Layer 4 of a small transformer language model trained on English Wikipedia (11 layers, counted from 0, width 96). Numbers have three digits each and are written without spaces.
In attention head 0, each number of a token's query is one row of weights dot the token's vector x plus its bias. The head spreads its attention over the tokens so far by the softmax of query dot key.

Query weights of the head. A number n stands for (n - 500) times 0.0013.
q0 (bias 0.065): 503658501485474351442559587226668323341651589609479480445386524551470638504679626530540722407359653445374456508643499510385485410538688376469458391500575458536422320481735556491427437494407750446093490742749396618205618588383638627341295623378519322251567578573515492693634498557570490413
q1 (bias 0.021): 428798462625603626514488531598625624553618445419453511803622378440516503635566430343716429612651610572444492515466580327487485576317445415213568549514431615768459602361600236513722447613283453609575640425592126632400429261770365594393280614291407296598426338434423476583457755508557451470
q2 (bias -0.088): 616592638268496440482537462550698500265534551634459660509620169490336400349392455329409482597831775580604516339461660531496596796547636528570733482426421351637339421534531480376546590547268393492488333766378443430545474687317546550662636480433434462706416459445473568399365300518394424605
q3 (bias 0.066): 507691528562577523534662432491338578434497475400465487542636240638487490450558556533559544195588419551531414787641548553118805207594689166699305528395549454505434633339388453401449642516499426612612538335364435519606439646516265505568368308609582401325464540561553519468413804702578454549
q4 (bias 0.021): 626473471590712626657383253498202432547694617516363496241812634514425430426742455356490595545434430760579691391622505548527305266246459203319440410678441592386325315587434365432396749470484462513511802501633562717554361401424543448583472812525379504369656563609388553366466390637482503480
q5 (bias -0.046): 335521338627642585452506722478518569348352665537689508366412758599514329670601161377524458328663500666478659437471391548512285289529623333669593585412562578375284408482560531442522520553550573522484473418503354591451747553703421425396554454587510497526659274360412447547503327663627430495
q6 (bias -0.093): 465531288633393450405324463580524805609566591558378772829523378549438214523643409570667881393487312429381511559398685630571462472446567537503349548324381569300405590599563476453285571651562522305697261582511489313442406537646421459578485299558573767576139415359452489550443561510474379570
q7 (bias -0.079): 539506522508583299339545469309631546407666522661704352482466396481350423795639307444352629505541541546757673264393508240320402597706335798461300474417602375303479731550483572631482486569425368520446441421319276530436490485305353571734495666496528540544699507217588677588730524410541594663
q8 (bias 0.037): 369616464485390691690235357417385452453346761500504426601480315430323427790588578478436327342558430604405400702749620578143484608703432483318535580365312572449485618407501519358681387534618488506368467654680522602643521494399548576362639668289627655463648391630518633613498422415430732508
q9 (bias 0.018): 458320710629609471264550277461298422558476550473656353496455489567396508523716319725380448605502470742297401651440511650685395494566444463331577290427513656833730421503424652500674543395536613423538366337428448614478555706501319728527502339405371543550683470649408455314499640492486341311
q10 (bias -0.056): 242662662480504706520425459454386417348533429543601531489491562697176508657390586412533309570587448549752459415357554502702371391446475504414418427247473699529603330165667260447530547435680458564673472618434540578407356389636526711670472431421456583397585505633460497330569504578816435598
q11 (bias 0.047): 305592690371264508084624513585326247526575373816464187500451683423445428331640321415813642485527467601596470488709531611709627547406420450495416706338533576690509398450472430433465535508651364656514520489666553545614473648529532451154211164574550583334466680744497531509562375333642496635
q12 (bias 0.164): 662388789330559475524404384614336548437633446506616347657630615470406456310541353631511523495512608353492486554526459262425539323284343307379568698496461330694564514563542485670382531674715831179442597509305660308509586628398378706404564658358330528435514347416319396672338611804438687508
q13 (bias 0.070): 398594495627582556714584536534465535485547664563508502397290426253572326552496483595571471635391425694470473298680623532520422319562611390378599483529728483560609347289339373668443431525555483285555393354676526522851531599338355541617338512501686542580370511375454345500638241705508569611
q14 (bias 0.012): 638547571565570315490853448806345578321688470286419554313478538419421469547517433639318311608447570461328699443430584562582642466653445555729451495383439534586485608155566538273520483662528472440529878486708332346411555481470521423441477665519284453325398488564543342435552498515444643500
q15 (bias 0.083): 480392600523610670495456503369536559534379522553364591609617600542422251480540452621321319730270701437566542394401567319425657612416828437414420676482600449391473595347536483683393537577419421543609598656567498458430492582354580373425147351573559586549309368588507434517483789498492491539
q16 (bias 0.021): 457368624636583439441632436579445482407433679245374463648495657567750284617430567534719401399591669372499480364604431377528424763588480501400365697432914489481364555393645394478440619237503768350295429576261363462478511245467529480526697470588486659394562531660359658518553465280395634496
q17 (bias -0.144): 449412343512618541356461707365517688447521657518529403787337530545299522343399676358589318457315416505483442565711548814419566394371503746157550436606428410497572528521388563352520676705666148612432619641491526515418526472304761592511557472743585683368223313293655836564346376369466362496
q18 (bias 0.091): 440427427309539494827664614467297503417375568626664393682827364479471587460552622764731439597502381631359247406346655463508598509480508634787524275337477578562458522514659597512202286336552500461459603464512607623676325417375353321450633200272513529455645400425584461700249599498325636485
q19 (bias -0.042): 583572395635322370670611303516384473488329375380399359346585628386583619415584417411580448571473694465357570341459508555479541273615532425466698260305593528501709446773784535626394417727614488307658502550408604595173336478681503816703549560591608716590365357465140545216504442417347871516
q20 (bias -0.063): 414486298190565447565446299333470401546398584620451637478475402568551493654467706591672633466530187473382604585531612505441487485520349455434420695654541711498402666456616449656640555609459296445370540495555568523453521598583372657340399648615550670495455423554819463262222394341486810332
q21 (bias 0.014): 603553598451408594608620593432295483664360557463783434761816423482436312243487516417376470383267467495567625761475186403515439387484643558540511590360426497641443391521483300432405743397515729580385589446602356594412597559304333538457395391328704629618589575486548345323552542504600516798
q22 (bias -0.088): 458435460509624442663436447607372518546618418626545556398350678349431272699803533690722361407701506387301648580339404403262497641511373780376882515320418337389666321538540440520589574420442262515695419511356282307458527538512412613555555649548491337391234462703700544562364549442744447672
q23 (bias -0.090): 670632351615477704185458594434337457028470331497568409278531692667643559293528613685382722434464490351409334603381701723364607371411530735209684556494641519455240418625600424387462501539587286632382445465530368426647467474700509498500504393455292758531657373394769379589600534356655490655
q24 (bias 0.030): 594703591374635092487285342259451566449500609506635438425564591448353761562508412515391824696591521382433483391652362463476553491204423695470643438483517566536487326262632327580230487558507463683467624466512495452496527551656738325347574328533578632598600626404391561490379500473730597463
q25 (bias 0.126): 609704376464442630655339592510492223542435354399454404556347537277482507307690269695504661412604370339747393523447519581703479631674693408408461672516599406710438609412524703543428393430577508471575541494307454466280591419491587461464638435438431235684520323537449550648470582625463591492
q26 (bias -0.048): 574499439398610634557534348811643506465198406459523603577506493507431581537508354531271483609649436184575477423511593429554698456449336495390464601608529472498414356742469471494517581336455537618399542529484317563421442564630541677638545569528644523500330428580276637666181477344703522587
q27 (bias -0.085): 609392808436589444429622384636745386243719554390690526342361513564343424644649674454608425294661504466612586381382418881521354307417634590313496469278482310526465664657473616489327463474657503678421453604354801397447511484501557544325368579448598507539463303457351494545380541605479336747
q28 (bias -0.080): 273722516297468580460337531650408606396282557551402689354498416357502483610550548402573392733404650508728471489413418665424374576707322687475585474370506422547554422537567641563394707371543439268222323561545580654602579568480741404510482482652602485323557321466397455625349685496589428490
q29 (bias -0.066): 675619661431618320531187613476498535535362423476563509557397298810418308550448473441558502641615563467388525479491460313594436534586615621450374495417594175279478404592364484485669570405607539593696833412509574724541494377657635477566621392582331435319634439440369353589705350590357563377
q30 (bias 0.106): 692581418558528412708522606388517477644408430455660667417701492465378478227499208606404417395391601440389407433482464548304808657628339184426396534404482514472880694432668424540560438319527517586281429542545493432623781520645531690561599606427510574369325581509402652434449515469477306622
q31 (bias -0.053): 603625619304412678625611193486474709605590543726770572408477506553548457356838427470504557655769427393549523536640366530314308250557575542257471294379492369486558639404665582514343349341395433271622295595488549152484621439520402563566332681507462755454581460524435445494470460399646494697

Each question shows a short text with each token's key, already scaled and adjusted for position as the last token sees it. A number n stands for (n - 500) times 0.0028.

Then comes the last token's vector x. A number n stands for (n - 500) times 0.0091.

0 "a": 460351482301531458550603494549600602259352397485557705532486531403565686475333546663473463362474
1 "st": 389342633283530497702655385533735583189318369424391784338441531330602708552278549730520587262536
2 " between": 321236593236496519660538498517629487110346369389501831419479517391568691472257566676507584325476
3 " Pa": 319302560208518441639584497480729543241389292420589744432459562437535655472291564712576548184406
4 "na": 325326567241499490688649456522723580212342206401512752344469528419503620479318544673608582087430
5 "ma": 354382625257489539684661476536737591188343191367466746331413512442450679517305536718588513155480
6 " and": 300242579194503464725550457549666558140307331443493811442539525464545708473276603681547504297469
x: 458323477527396440347505569276503425593510748327350340394479474392589700522516558630644563561376348630565367416442443323608602322260531685556441771515409642551497541388363264549426477539683585622425558577667544643637513529423555576457548316566407727593491746575500502509286472391528278622
Which token does the last token look at most? 3 " Pa"

0 " as": 442332477285516455579587492552591594263346394470552723553513533405589695470324541672485479359495
1 " a": 288285552310559443697527416519721501172389359384461792438648496412645635388161542702593537288492
2 " ": 274302562356615516598624411580787458206380485380556699376606551500662628412083480690522622202470
3 "n": 293181493379646545650618397595725475196379434294508642318541426499631657424134514659491632269497
4 "ur": 325225458341570536612674347574711416144352319211436664382544515419606640493136453684432565287568
5 "se": 324303533301496545746683377554697493086329344321371726277519480431565733510239429692438554306540
6 " and": 296270570260490474737592415550665548119313380339416819412604498446603786448254567612497535322488
x: 496351403580355436364542649296493490595539773346344306391470516375629646514493551640620517496367309607476410446417450335570576273275521689566463767481369658504593501346363269484450497517662606650480615485691523597688498523499527580481545332568432724572531735549517525489330467412541256644
Which two tokens does the last token look at most, in order? 0 " as", 6 " and"

0 " the": 446344486295519454573592517545602594255360387479556708539491535414596665457326547660499463384486
1 " re": 278277499358560543654563467610670484142371448323605712390593561399722639359165549661513473331530
2 "g": 308312435356593531662617409541722572128318366267552627265589574397707608408273573696544463371468
3 "ul": 408323464333536570732663403581688545141277293223495643293559610371643685443218481721493474345567
4 "ation": 474361516315539587707676390557643517148361338282440838253553544404629768456291504704456480357503
5 " of": 385245568264524574697539491552647496142359302293495803354596504403620767437215481652502494350508
6 " the": 306275574281539490722544512481680454124434304368447839367579592436625658396182514625553503354492
x: 318416444591342515304499564305473542612485774370353420390401538476611523567499578708448546491332406626478407373455454413467715351408476719402446665559331608460566495359393420482477505544861517607535579541813609576672470441411446617433552264619455665555538789548409424505331509425446360620
Which token does the last token look at most? 6 " the"

0 " sold": 460364462300520462555600507555591596241355394481568698536477514404584687465337548654464480374470
1 " his": 356321569307584451740587492541643467071333377359515725356496523379628565420152519617543520374487
2 " remain": 274347450309452493666604455545614409121354377284473711381488549376701629500167515632503458400444
3 "ing": 340332586300544527750562451521598468168335416283355854252493577354609633476213540684414516382445
4 " ": 324296487334634571612661407547748461177363464369506704341535540474645647446115475669461647257465
5 "t": 365234453360673610636650421585765473136355457333421665273517429494532634516144577684431684346477
6 "ick": 319289519353686598610634421576737522169403418288357700297417433428546671487172516719457608318508
x: 500345427640369471376508547282401504634574736333315310415472508514538550566460530556574519586408488584573366432314406467486595393362501723515497582516420568348559611313377375494402660568651605776556605380721583614780512487479465562507450270381458603416596808755343338426455398560601389574
Which two tokens does the last token look at most, in order? 5 "t", 6 "ick"

0 " ": 429345471307549462533611498551617588257351407481567695541482527423590683469312534665476495355485
1 "right": 321282504277576509632660387574747436189407443318448679344523401411562699504159426730448605369507
2 " to": 388245598299487527647592396527613464116381418335441777452449431366577700447228523676582523350423
3 " re": 292218478352524546630558425614642495122350487308605708406576549363683696374174518653497514290470
4 "s": 361203447318527514639587332605604537127323455257505673293604590380684687324153504635473527293495
5 "ide": 395318440280512581726568354573664552129363461211439723304629578355641708368228504744390430310454
6 " as": 282261487222496511726511379569608583216405464282406805445642531400635706403220511671547551220477
x: 442359376521247449353509514347544481564501822267340321335455545480528660552474549675556547522295463559428468456420532447444585328367629731485473676520369630487577546380445377445382544617625640582651572566633573630612597547566526549427548190519366688509498761637540576416335444464435230648
Which two tokens does the last token look at most, in order? 6 " as", 5 "ide"

0 " She": 450347472295528443552598494540601596269338404495565703540490537401593685472339554665471471364479
1 " work": 323362552233534442643571359613618466138282358349578757394557494395655706578272514711446570325448
2 "ed": 462376517249544560717586327462592428170293330328512848241576542406553731505229558688401582310434
3 " near": 321272506311493587708621446496608436118322421365539754417532497355542675478206512727491563336413
4 " the": 361268589324513520743578468439672377091405362364452770431522577435603646447153520640552553355461
5 " ": 311271530336639546616657468521759435187379451385560722362547614460646612446075491669519623255466
6 "front": 334284493369542519644712454610777469159425379352469735347472463373573674479080557694487599362513
x: 522328460566345480358561514270298463679531773369304364361534521524566474653544589568662353530334477563457372422403376517614627454398452668494442601568324616398579536289404440502355607529741469723485635423555554686729395496493455543454541351434494686607605862671441336419439440498532394582
Which token does the last token look at most? 5 " "

0 "p": 455363466293522465544603501547601602255344384472558708536474526401590691475360556663480484363471
1 "in": 424299461270498620660681441524724527204231267263431835377444479376624689459368530721601571262494
2 "w": 486315475235496643700604384483638531212301288265382741351366523306660773515348527695585569271491
3 "all": 451328559229511619724572470526682590198372296218334763318421567271603776557392534724536566340535
4 " and": 321263583219495502735561459540656566160310348366375812438551496429619774450327597655506506370515
5 " Cha": 325315595197503382630574415512712495145321357463464747395459580362623674525294592647541476265438
6 "gre": 351411526197494404632660419505617513088251393442497732345491599271601703552305586617531437264420
x: 350320440434359543332504497419566503602601761459267316498499548461543610588493604634549540591242437561491281467408378388670774556404490785543471505654292652448437636455417298589501562464489419634548584446758519531642436441511504617401417375531531664453562685739329482493297366535505365569
Which token does the last token look at most? 6 "gre"

0 " Me": 449344472287526443542606505545610604255348393491569713536489539409594692473340552662470460356478
1 "ch": 365332483190519418634654421551747554196295336398468726310549542397633694521327572733551552193454
2 "an": 384325531212523467653680415528713537235311281362400776275506529357542671547262491726535539219537
3 "ical": 382309557235604553744673414537659605199366300399418835268469457401604725505369443744470449249559
4 " E": 446274547241630462619640403524766577182409406458541771307505468423626621445230429824468475202508
5 "n": 448205488287609521708655408540692596192420378412505671240511444428625630440193439784509528152548
6 "g": 424241453290632527659695438474710564151395326365475713258470477385587620509280466790561553187460
x: 306247543673311485366636525265454457614601692385465375342371624415583543629459581613584524542263473578530357502491458590615529517332575740502438549505376651341513519311323315505369388474592589695558616519798695560627501458414431562448414407550406656454592766692368386564406480558535403549
Which token does the last token look at most? 4 " E"

0 "and": 454355478307521452551603499546598602265348393482548699523464522405590689472351542678470470377490
1 "ise": 379357575298528484725650408547685515214363388287335803355479466375563726511303500820439460351577
2 " st": 308400502344496495572644396537685476094345439425439691396449434371714696491209545694401644322480
3 "or": 342461567342455546649685400487731472115267416347402754353367397389639697470270500663379603316500
4 "e": 404419564304551582745671351414645487138321391287393728305403439355628724482256484664361581293452
5 ",": 340252578268536493636605383511604567202263377323447812434584487439518785469246565681520593322487
6 " and": 351265577247555475683536483539668531174296395362412838446606505461590802495280577677533530339528
x: 529383452552393353397565666267451485560532747321364323342502546363628690459539556606619508549372363588515393434434438348554591309248496664578499763506380572498554537345362293505442493504654587648450592522700581617644473539491594592465573305566423767519561727553535545472252449384529283620
Which token does the last token look at most, and with what share of its attention? 0 "and", with about 40%

0 "ing": 458350481297514460559596500546593596257349387475552716531468521402579689478345541678472482366479
1 " ": 358288510307644555579651436545761467208354443377524720348537518475676651457150493711514657228485
2 "house": 375313525315603576631637380610723431134376426399490748289506423405569758525186490717465562366497
3 " run": 337299531355548556623609343578628414114338490401503730332403398379584662456135468733472543368430
4 " by": 288214542273480525707576434470590460078368419291500736424512505374589712433216537673450562302432
5 " Ru": 257253588256549379656641357546741471240349451429541697465421517381545681528213446699509516210501
6 "d": 298247583325510428765639298492638537203298410403451684394426588419613685544233526790467555146510
x: 340288463538300452294575460262515596539577675376354441434552602321550588543468681678542470591328351511605436508359445510601582491348590800586466535528406662564453689310400344466305498495592570731562640553613546524697450529414397448438496331501383683672639737688420473476282468520541333480
Which token does the last token look at most? 5 " Ru"

0 " she": 455359470300531449563587489540602603253337411480560711547507536397595681471324556653473474370466
1 " was": 371245501284492451690567431514561509177267470368549797364641562331593696480210603676440526341471
2 " ": 333259496310621536567578342520737457221300514376550719376623601427632675471158532677478633241435
3 "ar": 350228481328644577586572346523705437165327432315486672369571467410540685445090534695428584338501
4 "re": 392255463311621584746643330510675455096286485331464716267560506398526793467226461629460551280535
5 "st": 441310485359557616737658296519705540084337456333405677286476544293615771525245505677414611320524
6 "ed": 488279509315550629740572341460589436110367383285441816250476531408525787490235495705385605339466
x: 446419420635305444309516546283439610626533658370384497322494634516572716670563421666613508564252288554420346458396460561507585472353467644573439631460362603510575673317347402497479509453676505682542662427702502605630525497605502456404501206616368609524546812576468334433328487544584279574
Which token does the last token look at most? 5 "st"

0 "ide": 454347483292528462577605500545606608250352386473549729534496542401596691478336541676469459369484
1 " of": 371236601252516541728564503538630495144355310346467811385583525407635750460198497690522449321538
2 " Central": 303227563257438496668683500577676524216344256393504812353399512408567642482252450729538542337498
3 " America": 421331576165494504593699559553651573224441303358503885333403530400552629500257534767549500296476
4 " on": 330178531251505522716607489513574481148408349458483912396519449426504678420223517762521481274480
5 " their": 321259552254525419752558470520614463099399370390492822358524516397602619396123467620554471333469
6 " ": 299275516333641516586649447555747473160386461382545728338538581483652639424057461669492606222456
x: 396364464712328456435530451317398504639505735399362344377371554497560583610477505631556444590229357504606399464482538422437775416380674703577425536601339581495532531357328369460453563616737631718522594538622583577702465465514360453494502315504452684526521786643425526534268385372483306571
Which token does the last token look at most, and with what share of its attention? 4 " on", with about 40%

0 "r": 445343481302515447534607504544594589259336389475549698538456527403585692485343545666472478367478
1 "ation": 442293534315561493631706445493641489204330360350393898322460494411635783536309555768476552349499
2 " Division": 435335521199481531591689487611707604190317337387515828284356466395665726517376551704546514352487
3 " provide": 389373505305461560657566402544649499040319326380535789414480440383600720500343564741504531359438
4 "s": 433341563288492559736641365478597539125302323348410865318496491357615739420286535627457588282464
5 " leader": 368345485228425508639664358538592480121299429333447813380510430385594669522276437696424529310427
6 "ship": 485391531233516589700650442560616464143351369342396870286495458391579724561305467613464491356464
x: 453392366632266362408576586349524524696523795414306388414533595571437635572512486594614589618293384616419351361315413589464659454437431799481347652645331529465526653353362423566367360547604414641527506406612579584563494460600505647468552293426472597498641834513444450563377476528564297585
Which token does the last token look at most? 5 " leader"

0 "-": 428324495304536457551607507556619605264357393484547694544490543424588692468327537663483468366510
1 " The": 267280596262554413656535474512714495167387337452492744358500588468663639448168612679524491349552
2 " No": 257253593340493398620639364475671549215408407503522747347452575367682567493198567714525428304511
3 "t": 291264630281461430699645422533685598218388422497444759298457507416651573469212612737470503251505
4 "ary": 311242619306507461723652433456661526179397345466412860349387471374656679412237563731471446287489
5 " Division": 390330538221453492614671459618698611164348367427532832269353506390683679460309569684528446345489
6 " is": 350219453272498460623539431528562510160254387373506856338563540378612671430250600701480520352424
x: 413183432557252528379535582377501488614470796292428373304602497518478612575598479688589591586340414682550419483442431400479730395362614760459471627506408603469548533314391424579495533534615479663530588590670561592621581467533584550356449273548285558503472772553438529520307306399527354543
Which token does the last token look at most? 0 "-"

0 "s": 455354473290531453545600498550595604262341390470549717525483523397587691475345542666473483365481
1 "tic": 367325525236674508670578481588691550203328286309390796260512492349643734493306531709472544320564
2 " P": 389299494232596513583670525539769573203403316355553735317436501465644654503299541745524595225528
3 "art": 412299444237527515588736534593714549205454295329509736279418525389589723533300489754567616271557
4 "ner": 440326485296528511674742472502687573164387241327422782272377473348632695530313500716472554301583
5 "ship": 490360520264564581677677493575667547171366299382394885218410474400631741522346515692510488340510
6 " Re": 383220461279616490608630434558651619146370373402587730274411507362668648455261507737479452307576
x: 335352406561290543411421533195375432575579689303438362408434606483470659458556563643589497546253455574561420421361472381552752395372651689527429482574448573434520600446387347596494615564694499756560505566657559615619530475470411530316520472486416661502536784692474504566352299516606216584
Which token does the last token look at most? 6 " Re"